Layer 6 of a small transformer language model trained on English Wikipedia (11 layers, counted from 0, width 128).
A neuron's activation on a vector x is ReLU(weights . x + bias), where the dot is the dot product.

Input weights of the MLP neurons that the questions are about. A number n stands for n times 0.0044.
n4 (bias -0.029): 18 -45 -2 -59 1 29 52 -25 34 -16 34 -11 20 23 -10 -17 3 -22 -49 -3 -2 26 -29 6 -19 -8 75 19 -7 19 43 -7 -33 -4 -22 7 -43 12 -14 -26 -26 26 -4 -29 30 6 -6 38 13 4 -2 -19 37 -41 27 11 16 -38 3 -30 -17 1 -8 22 10 -13 16 7 13 1 8 39 -22 4 43 -20 32 -23 23 -52 3 11 5 -13 -23 -23 -17 -26 -33 25 -55 15 -16 0 -3 -19 -4 9 -75 -34 -33 5 6 -23 -6 -16 -21 37 2 6 3 63 7 2 7 10 12 14 44 -6 -2 -4 -32 37 -27 13 1 -1
n10 (bias -0.036): 17 28 -15 31 -2 1 27 -84 -9 24 -36 -22 5 -12 -38 2 -5 3 15 -45 32 -49 40 -17 15 3 67 -7 16 22 0 -12 -57 49 -33 25 -9 -23 18 35 16 11 -32 -18 -23 76 29 2 14 38 9 -18 7 -15 24 -26 -22 -15 -9 5 -4 35 -21 15 -45 0 24 0 -43 -36 -15 79 0 56 8 5 -24 32 3 2 26 -24 -14 19 14 -9 -26 -44 -35 -1 46 -30 -67 -4 -11 38 -11 18 -38 10 27 3 24 -54 -3 -6 20 2 0 5 16 11 -2 -45 -10 -8 27 -2 -14 5 -4 28 -75 -18 30 42 -42 -4
n23 (bias -0.017): 22 -27 15 13 -19 12 5 32 -30 -9 38 24 -23 -32 1 -6 -9 -73 -22 -6 -20 1 41 -10 11 2 17 5 -46 7 1 -7 -4 -13 31 -3 -33 5 -22 3 13 -21 3 42 4 13 38 -7 -9 -13 -13 17 24 -38 -8 10 34 40 5 -17 40 2 14 -21 1 -22 11 -6 -31 21 32 -3 12 -25 -2 -2 18 -44 19 1 13 3 51 -30 22 32 -13 -15 -32 -21 2 16 2 -34 10 -20 17 -2 -9 1 -16 -20 -5 2 -20 -3 -13 13 -9 -3 -5 7 13 3 9 -1 -25 -1 0 -21 5 -2 -26 24 15 -36 -5 23
n61 (bias -0.028): 4 -28 14 16 19 21 -46 -46 -15 29 -40 17 -15 -83 5 -24 1 -14 21 -71 -20 -1 -19 -50 5 31 12 26 44 25 15 16 12 -24 -27 -2 -2 16 12 13 23 -11 22 -11 17 7 26 6 4 34 42 39 13 -31 19 -22 -18 -3 5 11 -14 19 -21 40 -6 -21 13 8 -24 -9 -28 37 -15 13 31 -6 -49 49 28 -1 -8 7 4 -20 9 30 -17 12 -1 44 -43 -27 -3 11 -26 30 -20 39 -13 -15 -49 -11 -9 -58 0 -17 47 4 3 -1 40 -12 -7 13 -9 -71 6 -37 -15 -25 0 30 24 20 -38 21 34 -30
n71 (bias -0.022): 63 -17 -36 -47 16 -40 -10 -25 48 -19 -27 3 -11 -27 -27 19 -26 24 7 0 -5 -18 -13 8 8 6 39 29 9 19 18 -31 -73 3 11 -23 4 39 36 -17 -22 -47 -6 0 55 -14 -30 36 5 -12 20 12 -48 -14 -21 -5 -17 -19 -19 2 29 -21 -34 -5 36 -24 -31 18 54 1 3 29 -26 -11 33 10 -4 11 14 -15 54 -73 2 -30 35 -46 12 -2 7 -60 1 28 -7 12 -3 8 -22 38 19 48 28 13 9 16 23 -20 -16 -8 -18 9 22 50 3 0 16 -7 29 22 -49 -18 2 -38 4 22 -17 4 -14 -52
n73 (bias 0.005): 7 15 -27 -11 15 26 -12 4 19 -18 -12 12 -11 -40 -36 8 32 -11 13 1 -23 -24 3 19 -8 10 -22 43 -16 11 32 -62 -33 32 -30 7 0 29 -3 -32 -3 -51 -23 23 1 14 -16 11 -8 10 52 -26 -29 -16 -42 17 27 28 -22 -38 2 22 5 -7 16 -33 -24 -25 33 -25 -59 36 -10 -14 15 -10 17 -27 -4 -6 47 22 -4 1 42 10 -36 17 8 39 0 -34 -58 42 -27 7 -13 31 26 -33 36 -24 -17 35 23 -8 17 9 -3 -16 7 7 48 2 -6 19 18 36 -19 3 -6 -16 5 -14 -19 -24 -20 -2
n97 (bias -0.003): 1 -18 -18 50 -39 -23 -65 16 -28 -14 33 23 -24 -49 -6 19 -3 -28 4 -28 18 1 7 -14 -46 -5 17 22 7 13 26 -21 22 -4 -36 12 59 -17 -3 -17 27 17 10 -8 21 67 49 -1 12 14 21 -12 -12 -8 -16 -38 -53 3 0 21 -9 -28 11 55 -10 -38 -10 -7 13 6 9 32 -2 11 28 -23 -24 -9 10 -54 43 13 9 26 -13 -8 -31 -38 -18 -1 -15 30 -42 -19 -9 -9 -9 10 6 49 18 -32 18 -4 -2 -7 53 42 -7 -14 24 -12 45 -31 -15 -16 -18 -5 -2 8 -25 8 9 8 19 65 39 17
n146 (bias -0.013): 36 -7 -15 7 15 24 6 17 -7 -12 0 -18 -18 21 -10 -26 29 -26 -26 -15 -50 21 1 5 -31 48 30 -28 10 12 18 32 0 -30 15 -2 3 -9 -15 -37 2 -6 1 -17 -6 3 32 -3 21 -8 -10 16 2 -49 -9 -6 -10 15 5 -12 35 15 -19 -25 -8 -19 -20 7 -22 -2 40 5 -18 -4 -35 10 20 33 9 8 62 -4 -23 -29 -4 42 2 15 -18 -32 15 5 -1 -32 5 1 10 -5 6 13 -20 -1 -19 35 -4 -14 21 5 -2 5 49 15 19 12 -38 -27 -11 1 27 -11 11 -24 -52 -5 35 -12 -5 -7
n155 (bias -0.017): -5 -14 -1 -13 29 38 41 0 22 -3 12 -7 17 24 4 -20 4 -36 44 32 12 27 -12 29 3 -64 15 0 11 22 21 -61 -41 11 -1 16 4 27 52 -8 -17 -7 -21 -20 25 1 -26 0 -29 -13 -18 21 19 27 -25 10 28 27 -34 21 -25 27 11 24 53 5 -19 -15 -16 33 14 8 -14 -32 41 -9 27 -27 -4 -10 0 2 19 -20 -3 -25 -1 -61 -26 6 -10 -10 18 -32 4 -11 0 -1 -13 -33 18 -12 -14 18 15 -39 -7 22 -9 47 27 -11 -3 15 34 12 -9 13 -42 -28 6 -38 5 21 -4 34 29 -16
n160 (bias -0.005): 37 -8 -2 -22 -34 1 -49 13 0 -10 14 -1 -3 -36 -17 -11 -13 24 -17 -15 53 -4 28 0 34 5 8 6 1 17 -10 -2 -25 -5 -18 38 40 50 -14 36 5 -60 -4 7 -26 18 8 0 -7 -21 -45 -14 -11 19 -21 -37 -18 -46 21 -23 -4 -2 2 39 -26 -7 34 1 -9 7 -4 13 -8 -21 -16 1 -41 52 41 49 10 -30 10 -6 6 22 -36 -22 -8 10 4 27 -1 -58 39 1 -7 -45 -10 -2 -18 19 6 1 4 -8 12 10 -36 -11 -2 -24 2 12 -19 22 51 14 21 -15 71 -5 -31 29 51 -16 -8 -27
n162 (bias -0.021): -14 -3 31 -29 -35 -5 -45 7 -27 4 -31 -21 1 17 21 -1 -26 30 23 16 7 5 -13 19 -1 12 7 14 -22 5 12 -32 -6 7 6 13 -4 -18 5 10 8 -2 25 24 40 -4 -9 22 -14 6 -24 -25 0 -2 5 -14 -2 -32 42 -6 -21 2 14 9 1 30 2 -2 -47 -2 -2 11 -2 -44 11 13 -8 8 7 21 31 4 39 -67 4 -18 27 28 30 -24 12 24 27 -14 12 -18 16 -24 -17 7 -34 -25 -8 -16 -13 -15 -18 -14 16 12 -20 -22 2 -61 -22 -9 -17 4 -2 9 34 13 -25 -17 48 -5 18 -10
n193 (bias 0.014): -3 -12 4 -4 5 -13 -3 -18 -4 -53 0 -15 -21 27 14 12 -29 -19 3 -24 -13 -15 29 2 10 -25 -15 29 20 20 12 -24 -14 15 -5 -12 11 -7 3 3 14 -25 -20 -2 20 12 57 16 -12 -4 8 3 11 -35 26 4 -17 33 5 -15 11 71 19 -6 24 16 -14 10 -8 -37 -8 -5 -40 48 28 30 9 -19 4 34 11 19 24 -15 13 5 6 -3 -13 15 -17 4 1 16 -19 -6 9 -17 -8 -26 -7 -5 15 -4 14 1 -19 3 -4 -45 38 9 -10 -17 -11 28 16 -3 -42 -3 11 -34 16 35 -30 -10 -36 -2
n195 (bias 0.031): -19 29 -54 -8 -15 16 -23 -23 -29 -5 29 4 -8 14 11 15 33 4 -36 -16 -23 -33 12 2 -7 -28 15 -13 16 18 -1 7 12 6 2 -34 9 1 -18 -40 -5 -17 -11 -12 4 18 14 30 9 25 23 28 -49 -19 -10 -2 -18 -58 -17 -19 26 -4 9 -34 -15 17 21 10 -4 -21 -22 0 -38 61 4 -27 48 6 20 -34 51 16 34 -25 32 33 9 7 -20 14 17 13 -54 -8 4 15 -10 22 23 -6 21 22 11 -18 56 -36 44 45 -2 -9 26 -9 17 32 -19 -27 18 53 -15 22 -33 -37 -18 7 9 14 -20 28
n236 (bias -0.002): 21 -54 -68 -16 -12 -15 -24 -1 -11 -35 -15 -27 -33 -11 18 -4 -1 4 -32 67 -20 -3 -11 -2 -9 -5 -11 -4 25 17 7 7 33 -13 37 -10 -28 -20 -9 31 -15 -32 1 -27 36 -38 47 21 32 47 -7 52 -37 -9 3 5 -6 -30 -6 -9 9 36 -42 22 2 17 -2 -5 0 8 33 78 -8 -15 30 20 -16 37 21 -21 15 12 53 -18 30 -26 -30 27 -1 -23 9 -3 -18 9 48 27 -23 11 31 12 -48 -2 -31 20 -9 -16 26 14 28 47 -9 3 44 9 -39 14 15 -12 -21 -13 9 15 -37 -65 52 40 5 -32
n266 (bias 0.004): -2 -6 19 24 -21 7 -25 16 26 -12 33 -1 -37 -26 11 -7 3 9 35 26 14 -25 35 -8 -28 -5 -21 -9 18 25 24 -25 -14 6 -19 25 -34 14 18 -21 16 -7 -13 -9 32 -7 15 -20 -13 -7 6 14 32 -72 60 0 -17 23 -40 -39 -10 1 -30 32 3 -33 -63 28 -32 -48 -28 -8 -23 36 -2 -56 5 -14 -10 -12 32 19 24 -2 21 21 -24 -22 -37 -2 -22 2 -17 -68 -6 27 1 33 1 22 -28 20 23 -25 22 -19 42 0 -5 61 -26 -14 8 39 -20 7 30 -4 -33 6 -25 -36 12 -22 17 16 13 10
n269 (bias -0.011): -7 -49 -6 -11 -18 3 -6 -3 35 -5 -37 5 -15 -5 -11 9 -15 -1 11 -10 37 -8 43 25 29 20 8 3 -23 14 -3 -4 -58 14 -4 -1 31 -25 -14 -8 -15 12 -18 1 16 -29 -19 26 37 -39 6 20 -9 6 4 -1 -41 -26 42 21 15 -11 -28 36 51 -2 15 5 -38 -20 -11 36 -6 11 -5 -11 15 -13 2 32 -4 -28 23 13 -43 -28 48 15 -4 -17 -5 20 -29 19 -2 43 10 -43 11 25 -22 14 0 -25 0 -26 -19 29 -21 -21 17 2 20 12 -12 -29 7 12 -32 -44 -11 -28 -25 19 -9 18 14 -9
n277 (bias -0.010): 37 7 -13 -17 -32 -1 -2 6 15 1 14 37 -41 14 -19 25 26 -61 13 -26 -7 28 18 -23 16 34 36 -26 -24 15 -4 -46 -22 -36 -32 30 36 -15 -7 -28 -22 -5 11 10 57 11 -23 -1 27 -23 -34 -42 -4 14 14 5 -40 52 -19 -6 11 8 -12 52 -6 -5 3 1 -6 -2 -24 -31 -19 2 25 -29 8 -7 7 18 28 36 8 -42 16 25 -18 -30 -32 9 8 -40 -2 -19 -9 18 -19 -6 19 13 -19 -1 -32 40 -6 -11 39 17 18 -9 37 34 12 26 61 -21 -12 -1 -15 -31 -11 -21 13 -42 6 3 -33 7
n287 (bias -0.017): 18 -13 -28 23 -5 24 -7 7 -24 -5 4 -2 4 -31 -8 24 33 23 26 7 -33 -29 -3 7 0 -3 12 9 -36 10 21 18 -2 -13 -13 7 -33 -1 -13 -16 0 29 -13 9 11 36 -60 7 -21 22 7 19 -16 -22 22 -5 -20 13 -43 -12 35 20 -15 -27 15 -3 26 -8 6 -32 21 -4 -38 -29 24 -13 27 -19 6 19 26 38 3 -2 4 5 -14 2 -39 1 -21 15 -6 -33 -13 9 -1 9 -5 10 19 8 -9 17 11 -15 23 7 -69 -7 48 2 4 -5 -24 8 -20 18 28 8 47 -7 21 6 32 -8 4 45
n302 (bias -0.042): 42 -40 -8 -12 -55 10 14 2 53 -15 33 -12 -24 21 5 17 4 -23 -27 8 -14 4 -7 -23 10 -28 19 24 19 14 5 -17 2 24 -2 12 8 -11 7 -54 25 32 16 -7 44 -4 -25 -27 23 42 5 16 -3 -35 28 -47 -22 8 -19 -2 18 -20 -1 37 25 -22 -2 28 16 -32 -19 9 7 31 18 -10 14 29 -36 -30 17 -35 73 -37 52 -12 29 -45 44 -20 -13 -25 1 -17 -33 -28 4 -4 -23 4 -7 3 -49 -23 21 -17 25 -39 -41 0 9 51 12 -25 21 -42 -13 2 -26 -39 -21 -34 -9 42 -2 -6 10 -22
n306 (bias -0.015): 14 -38 -8 -20 -18 2 -35 -16 9 -7 19 -8 -47 -57 -16 -24 25 -22 -11 -3 26 -3 -2 -10 -10 22 -21 3 -7 11 9 -1 2 7 9 -1 3 23 -6 11 -18 6 36 -3 39 42 -48 -6 40 19 15 -1 0 6 4 -62 -13 -1 7 6 15 25 -6 12 2 -15 3 -1 -30 31 -12 -4 -2 -16 -19 -7 5 9 21 12 18 27 6 2 -54 6 -18 9 30 0 12 -5 1 33 31 4 -6 38 6 -11 -18 1 -19 15 -27 1 6 -32 25 10 36 -12 0 -9 -24 -31 -26 -19 -2 -2 8 7 -23 2 21 14 40 -3
n307 (bias -0.021): -22 -2 28 2 -30 36 4 -4 -4 -16 2 -34 4 -65 6 8 19 4 -23 -10 -9 18 42 16 -20 0 -28 -8 32 12 36 10 -17 -54 -1 24 6 46 -20 25 25 3 -5 -18 -16 -26 -29 46 -4 -32 -10 -10 -25 -9 57 26 -22 29 34 -40 23 46 -7 -18 -38 2 8 -30 -28 -38 9 -3 -33 20 28 28 -30 -11 -17 10 14 -21 7 -51 15 58 18 22 -9 14 3 -30 -20 -30 10 22 -9 46 -18 -15 -6 4 18 9 13 -23 0 6 -3 48 8 -10 4 -4 -20 -28 2 24 7 -17 -4 -28 -5 26 -58 41 66 -33
n356 (bias -0.018): 44 15 -60 -6 -24 -2 6 -25 -18 4 -28 -21 1 -4 -21 9 14 -24 -40 7 -4 18 -3 38 -13 -12 -1 0 -12 15 15 8 -34 2 -17 -1 -34 10 -4 9 10 -14 4 -9 48 18 -23 18 48 7 -3 27 49 2 2 -40 -19 28 15 -34 19 18 -31 -15 -9 -46 21 23 -46 5 2 41 -12 6 -23 -6 -20 5 -12 11 48 11 -10 15 -6 16 42 50 24 -24 36 4 43 -21 63 -4 -11 20 -13 -2 1 -7 -6 60 -1 -23 3 5 -13 8 -20 21 -6 -9 -5 -53 30 -3 2 -2 21 -4 -21 -5 30 -9 -17 -34
n419 (bias 0.002): 26 -4 4 -2 -7 27 -31 -22 -17 32 12 -3 -32 -18 4 -24 -15 12 11 20 1 8 -16 -44 -9 5 -15 -14 -3 0 9 10 3 -18 18 -16 -30 7 -6 -30 -26 -18 -14 37 11 11 9 13 -16 2 -12 -13 -19 -27 -34 -15 -5 -12 -24 -10 -29 22 -14 25 -20 31 23 -41 -19 26 -9 11 -3 21 31 -5 -5 14 8 8 12 28 17 -70 7 0 -41 -7 11 28 10 19 14 12 -3 15 5 40 15 -4 9 -24 13 15 -38 -19 4 49 19 17 18 -5 22 3 -16 2 10 9 3 6 -11 1 29 -25 -7 32 16 -29
n421 (bias 0.014): -19 -19 5 -25 -3 -13 -10 27 1 -5 -2 4 -13 -35 10 -21 8 -35 -10 -11 -20 8 7 -5 2 8 9 6 -5 -3 10 -25 9 -44 1 0 8 1 -4 25 -17 18 -21 -19 26 -18 -15 43 18 -2 -21 -28 1 2 1 -5 20 24 -4 -11 5 54 9 20 -7 14 -1 18 -36 19 -19 10 -3 -6 54 18 33 0 -14 11 4 -1 -6 -29 0 4 -33 -12 4 1 -9 -12 -23 35 30 -4 -18 -7 14 -18 -39 -2 17 55 -2 -19 17 -19 0 18 -16 10 -1 -43 -11 5 7 -11 40 -21 47 3 28 -3 -12 -11 -21 -22
n450 (bias 0.004): 3 17 -28 3 -4 13 -29 14 -17 16 18 -25 -5 -6 9 -10 31 20 19 -12 -58 -17 -15 0 -2 -49 -24 -12 1 11 38 -23 -1 5 31 25 -4 -30 -11 19 -15 26 2 17 38 8 18 -2 1 37 -12 -4 7 0 42 -21 -4 22 -14 -29 13 -14 19 1 -5 11 -9 -29 9 -14 3 -15 3 16 -4 -7 -15 19 -18 27 11 6 -9 -59 -11 3 20 -6 -7 40 -18 23 10 14 -4 37 -30 -27 -15 12 -4 0 -1 16 -25 -10 -29 35 4 19 -23 15 24 29 -5 4 -9 11 -27 -13 7 14 22 -31 21 -3 21 5
n454 (bias -0.034): 14 10 -1 -21 -6 19 18 0 -7 46 30 -29 9 -37 -28 4 39 -6 -16 -48 15 -2 18 14 25 -17 -19 11 20 25 -17 22 -5 -20 -32 -25 -20 -4 -11 -26 -5 -30 -46 2 12 13 -8 0 3 36 -8 52 -51 -19 32 -45 -25 -12 6 -56 -23 3 -2 15 33 -11 12 7 -5 -33 -28 -7 -22 -11 17 -24 -15 -10 -22 -23 -1 20 13 19 0 17 16 42 -4 2 -19 15 13 -21 11 29 2 36 5 -49 7 22 -14 57 -6 -12 0 12 -16 -23 20 43 13 10 -11 -48 20 25 -37 -3 -32 -21 -23 37 -21 4 -10 -44
n498 (bias 0.029): -7 1 16 1 -38 35 -45 30 -34 2 -6 5 -5 -36 11 -22 3 -17 -49 22 -22 -21 47 38 -4 -4 -10 22 -17 18 36 -5 17 30 5 16 -37 12 3 8 -7 -27 30 -13 -16 -6 6 -18 -2 4 -7 24 -46 15 28 19 14 11 34 -3 6 35 -8 -36 4 -16 -13 -18 -36 -25 3 29 -42 12 6 -14 -17 -40 -42 4 9 23 8 -2 28 1 -25 35 -9 -36 -31 -3 -18 -22 7 1 8 32 13 6 -4 2 25 2 11 -13 -27 26 15 -26 -5 -13 47 0 -9 10 -16 -4 -44 -2 16 16 -11 23 12 -14 6 11
n499 (bias -0.006): 14 -83 -25 55 -27 27 -11 9 40 -27 -24 -15 -34 -17 -15 -9 -29 -14 -36 1 14 12 -20 6 -7 -16 16 44 4 30 -19 -24 -5 33 -29 33 48 94 -18 -33 20 -80 -7 -12 39 16 -42 30 12 -16 6 6 11 -6 24 -17 -13 12 11 -57 8 75 -21 -42 31 26 -43 -15 28 3 8 -10 39 -35 -1 52 4 -19 38 -1 31 -14 -12 -16 -7 27 -15 0 21 28 -32 -18 -54 4 -14 -22 -22 -26 -20 17 -18 -24 5 19 24 -16 32 -12 -6 22 52 -34 -15 2 12 21 -9 19 27 -11 38 3 28 4 -15 -11 -13 -25
n503 (bias 0.018): -14 -7 -11 1 31 1 -23 -2 -45 18 -4 20 20 -17 -5 -21 -22 -13 25 26 50 22 -28 -10 52 7 -7 5 -22 33 17 -11 -11 5 0 -9 -20 50 -15 25 4 -42 16 33 -14 67 8 16 -7 -50 -18 10 -1 9 -20 -5 -2 8 -28 -1 3 -11 1 -12 4 16 23 -20 4 -30 -20 30 -37 44 0 -1 -6 -2 -36 27 45 -11 5 -63 -15 26 -62 27 -9 -6 24 23 -18 50 1 -7 -11 10 -21 23 -6 -24 29 -10 28 -24 -37 89 -24 -12 13 16 20 -26 -45 3 -1 -21 -31 -9 23 -30 28 22 -34 40 -30 19

Each question shows a token from some text and the vector x that enters the MLP there. A number n stands for n times 0.087.

" T": -5 11 3 20 6 3 -1 10 7 4 2 -2 -5 4 9 -2 -3 10 -9 -18 4 -3 -12 -1 6 -4 -9 -3 0 -81 -2 8 6 0 9 3 -4 -3 -8 0 -16 -3 -7 2 -1 -1 -11 -3 -3 -1 0 3 4 1 3 -6 -1 5 1 1 5 -9 16 2 -5 8 -5 -4 -4 2 4 -7 -13 -16 0 -2 -4 9 1 -8 7 -10 -10 0 13 7 0 -23 4 9 -3 9 7 3 -5 -1 23 -3 4 -3 -9 8 -7 5 -5 29 5 2 5 2 -12 -5 -13 7 11 12 5 -8 -2 12 0 12 11 -6 4 1 9 -2
The most active neuron and its activation: n450, at about 0.76

" 202": -6 -1 -5 9 14 -21 19 -9 -10 -1 -8 -13 0 11 12 4 -1 -13 2 6 22 4 -14 -2 7 -7 -5 -1 3 -73 -11 4 8 -3 8 -16 -6 0 -1 2 -1 -11 -3 -8 2 -13 -2 3 -2 -8 -1 12 3 -1 5 16 -1 -4 8 5 10 8 -5 -5 -1 -6 8 1 -15 -1 21 -11 -8 -5 -8 -4 -5 -4 2 -10 -7 6 -3 12 -17 -8 -1 -2 -13 5 3 12 14 17 6 1 22 -1 20 6 -5 10 -7 6 -3 1 -14 -8 5 13 3 -1 0 0 7 17 1 -7 -9 9 5 15 -2 -19 -3 8 -7 8
The most active neuron and its activation: n236, at about 1.4

" st": 2 -2 -4 7 -5 -9 4 3 2 0 -3 -7 0 20 17 16 -10 -10 -4 12 12 6 -13 -3 0 23 -4 -2 -10 -70 -3 3 -2 -6 -7 -4 5 -8 -12 -4 1 -1 -6 6 1 3 -15 -8 4 -5 19 4 -4 -3 5 0 -14 8 -1 0 2 -11 9 1 -8 13 7 10 -3 1 -2 -7 -2 -14 -3 -8 -3 15 0 0 -1 2 -12 1 11 10 -3 -21 -12 -3 -7 8 3 -11 -6 -1 24 10 10 13 2 25 -7 -4 0 17 0 -2 -5 1 -5 3 -18 -2 7 -4 1 -11 -6 -11 8 26 10 -2 -3 -1 3 7
Which of these neurons fires most? n277

" em": -15 -8 -5 5 10 2 9 16 3 -17 -5 -10 6 5 9 12 4 13 -9 9 5 -14 -5 -1 -11 -8 1 3 -8 -68 -2 8 5 12 13 -7 -8 17 -10 1 -8 5 5 2 -5 -3 1 -4 -7 -6 -6 -9 17 -10 11 13 6 -3 1 -11 -2 -4 19 -12 -8 12 12 0 3 7 2 -21 -4 6 -3 -4 3 -9 7 -8 5 10 -11 -17 12 6 0 3 -7 14 -8 11 -8 19 -4 -8 23 -9 3 1 8 13 2 5 11 15 0 6 -3 -7 -18 12 5 1 -9 -1 0 -7 -5 -5 -8 9 -3 -11 -4 -2 -3 9
Which of these neurons fires most? n450

" l": -10 -4 -6 12 -1 -4 0 25 9 -4 -3 -17 8 5 2 4 -6 9 -6 -1 -3 -2 -4 12 1 -4 0 -9 -3 -75 5 -5 -4 -13 14 -11 -3 -18 -15 3 2 -7 -11 9 -13 0 -1 -3 14 -6 17 6 -2 -3 7 -4 -7 3 -3 -4 4 -7 26 -6 -6 20 1 8 -8 16 6 -16 -1 -11 -1 2 -4 3 7 5 1 5 -18 0 0 0 -3 4 -2 -2 -2 10 -13 0 9 -1 19 -6 3 2 14 16 2 4 4 27 -1 11 0 -9 -4 3 -18 10 -6 1 -6 6 -3 -6 1 15 11 4 -4 5 -9 -5
Which of these neurons fires most? n450

".": -5 18 -4 -2 2 -8 14 -10 1 -18 -15 4 5 11 -8 -6 3 3 3 -11 7 -6 3 -12 7 -3 12 -10 4 -75 -3 8 -10 -1 6 0 2 -11 -4 -8 2 -4 -2 -3 4 -1 4 1 -16 -1 3 12 3 6 -1 -7 -6 -4 3 16 1 -4 -7 -5 3 1 -4 12 -2 -12 3 -1 4 -6 -12 1 -19 4 8 0 -6 -4 -7 12 5 1 -2 -18 -1 9 9 11 -9 7 2 2 21 10 6 -1 3 21 7 2 14 30 -7 -2 2 4 -4 0 -12 3 -13 1 1 -1 -4 -5 1 9 0 7 2 8 -12 -7
Which two neurons fire most, strongest first? n10, n71

" in": -11 -2 4 7 -7 2 3 -14 4 -8 -7 8 0 5 -5 8 -11 0 -4 1 4 1 4 12 4 7 -3 -1 -9 -83 -13 8 2 -7 1 -18 -5 4 -4 3 -5 -7 13 -2 -9 -3 -3 -12 6 -23 -1 -2 9 -5 4 3 -10 1 -8 6 10 0 -6 1 -2 -3 -7 17 9 12 7 -7 3 18 9 -5 3 -7 5 -7 -11 -8 1 17 -11 -20 -9 11 9 3 -1 -7 -8 8 -5 0 16 -1 0 6 3 33 3 0 5 10 -2 2 -9 10 3 -1 -8 4 -6 10 7 -12 5 -5 1 5 4 11 9 2 9 -2
Which of these neurons fires most? n269

"press": -4 10 10 -4 6 -21 5 33 -8 -11 -3 -15 -2 -2 18 2 -5 -4 2 -2 2 1 -1 1 -5 -25 -14 -15 10 -62 13 -4 -12 -3 12 -14 1 6 -15 -4 4 10 16 8 -3 5 11 -6 0 0 0 -3 1 8 9 14 9 11 -9 -8 -8 -6 14 -1 0 12 -16 14 -7 20 0 5 -5 7 -1 -13 -8 -14 4 5 1 5 -1 -9 1 7 10 -7 8 -6 8 13 4 8 8 -5 13 0 9 -2 -4 37 -4 15 6 12 -11 1 -9 -8 0 5 3 -12 0 -3 -29 0 5 -20 17 -8 -5 3 -10 -1 -10 -9
The most active neuron and its activation: n421, at about 1.5

" m": -16 -1 -9 7 1 10 -2 12 -1 -4 5 -13 7 4 13 3 6 12 5 2 5 -6 -15 11 1 -11 -6 3 -11 -83 -9 4 8 0 4 1 5 -7 -11 -2 -6 -1 -5 -4 -2 -8 -6 1 -20 1 0 2 15 1 5 3 10 12 -3 -2 0 -8 21 -7 -2 11 -4 8 -3 12 0 1 -2 -5 0 -2 3 -7 3 2 -8 -1 -6 -8 7 5 3 -11 -11 8 -7 17 -20 2 -3 2 19 -10 8 3 9 22 12 -3 -1 18 3 3 -12 7 -2 -4 -6 6 -4 -5 6 -3 -1 -13 -1 3 -2 1 11 6 5 9
Which of these neurons fires most? n450

" St": 1 0 4 10 -7 -11 2 3 -5 6 3 6 -5 5 15 8 -10 3 -9 -5 -3 11 -12 -3 5 13 4 -4 3 -82 -12 -4 9 -2 4 -5 3 -15 -15 -5 -9 2 7 13 -4 6 6 1 -3 -3 7 -6 1 9 4 -2 -8 4 -2 -2 2 -10 16 12 -10 18 -4 7 4 6 2 2 -1 -16 11 -5 0 12 2 -2 -1 0 3 3 6 -9 -8 -21 -8 3 -7 9 11 -9 -17 -10 17 1 1 8 -7 12 0 3 -5 23 10 6 -6 1 -17 2 -12 0 15 -1 -1 -21 1 6 3 17 4 1 10 1 -2 10
The most active neuron and its activation: n97, at about 1.2

"aff": -1 11 2 1 19 5 23 3 -5 -3 -2 -14 -8 8 -1 9 1 -13 -6 1 6 2 -10 2 2 11 -8 -8 -13 -63 -4 5 -6 26 3 -10 -5 -1 -7 -12 -5 -2 -5 4 -9 6 -2 -14 -6 5 24 13 2 6 0 8 0 15 -4 -4 12 0 -11 -4 5 1 -9 -3 -9 12 -15 0 -5 -5 -8 -10 0 -6 3 -3 2 -1 -7 6 -4 9 -8 -10 5 -8 7 7 5 -6 2 5 22 11 -5 13 7 28 6 3 12 24 7 -8 -12 -12 -4 -8 -6 13 4 5 -2 4 -16 5 0 19 -9 -4 -25 -21 -3 4
Which two neurons fire most, strongest first? n73, n23

"enc": -26 41 -9 5 6 0 6 -2 -6 16 -2 6 -4 7 0 4 4 7 -1 13 8 4 2 5 15 10 -8 -13 -2 -64 -5 28 -2 18 -7 -9 -13 -3 -7 -6 -2 6 16 0 -23 -10 0 -16 1 3 11 -2 -2 12 1 10 -12 9 -12 -7 4 -5 -10 10 -4 -3 -3 -7 -1 -1 1 -2 4 15 -2 -7 2 -4 -12 3 2 4 -25 12 1 -4 3 3 3 6 -1 -4 12 -8 -11 -12 18 7 -12 1 11 15 -7 -18 -12 23 0 -6 4 0 -17 -8 1 -1 0 15 -9 5 -11 5 -11 15 4 -2 5 -5 4 7
Which of these neurons fires most? n498

" pro": -2 -8 12 2 12 1 15 9 0 -8 -7 -7 6 -12 8 5 0 12 2 3 16 12 1 2 -2 -5 5 -1 7 -72 -3 10 5 -1 0 0 -3 18 -11 5 -16 -20 14 3 0 -11 -10 0 -14 -13 -5 1 8 -8 -1 15 11 -5 -1 -9 0 8 4 -1 -9 9 8 4 -5 2 6 -1 -14 3 0 -6 -4 -12 -2 -2 -11 17 -5 2 20 7 1 3 1 -5 1 3 -16 -10 -13 -2 21 2 11 2 10 22 -4 -5 -5 21 -1 -27 1 1 -7 -6 -6 4 -12 2 -1 0 13 -13 -5 7 0 1 2 10 4 -3
The most active neuron and its activation: n307, at about 1.6

"er": -17 5 8 1 0 -14 2 0 5 2 8 1 3 3 -1 13 -5 2 14 2 6 0 -2 -15 2 14 -9 2 5 -66 -2 3 5 1 -6 -9 8 -6 -5 -8 -3 -4 3 8 -9 -2 -5 -2 4 13 9 1 1 -5 -6 3 -6 -5 -8 0 5 1 -3 3 10 -4 -1 -1 6 7 -1 -15 2 1 3 -13 21 -24 7 -9 -1 0 -1 15 -6 -13 0 -3 -3 -11 0 -14 1 13 3 -8 24 14 -11 -5 11 29 -3 2 -2 36 -11 -3 12 4 6 6 5 -3 3 7 -20 -17 -5 2 -8 6 -4 2 -16 -3 -9 9
Which of these neurons fires most? n306

" Reg": -5 3 19 13 -7 3 -1 4 -4 -4 12 8 9 0 12 7 -3 6 0 -3 6 9 3 4 9 16 -8 7 5 -78 -1 14 17 5 -6 -8 -2 -4 -6 2 1 -5 3 -6 -17 1 -3 -1 -20 -10 1 9 8 2 5 3 -12 6 1 -9 4 12 21 3 -6 -5 -3 0 -6 4 4 0 -15 -2 6 -2 1 2 -2 2 -5 10 -21 -1 7 -10 -2 -4 8 -10 -1 5 0 8 -4 -4 25 1 -2 -4 -11 19 -3 -8 -1 6 6 -2 -3 1 -6 -7 -7 -4 -8 4 0 -24 -5 -2 -2 6 -5 -4 -3 5 0 5
Which of these neurons fires most? n498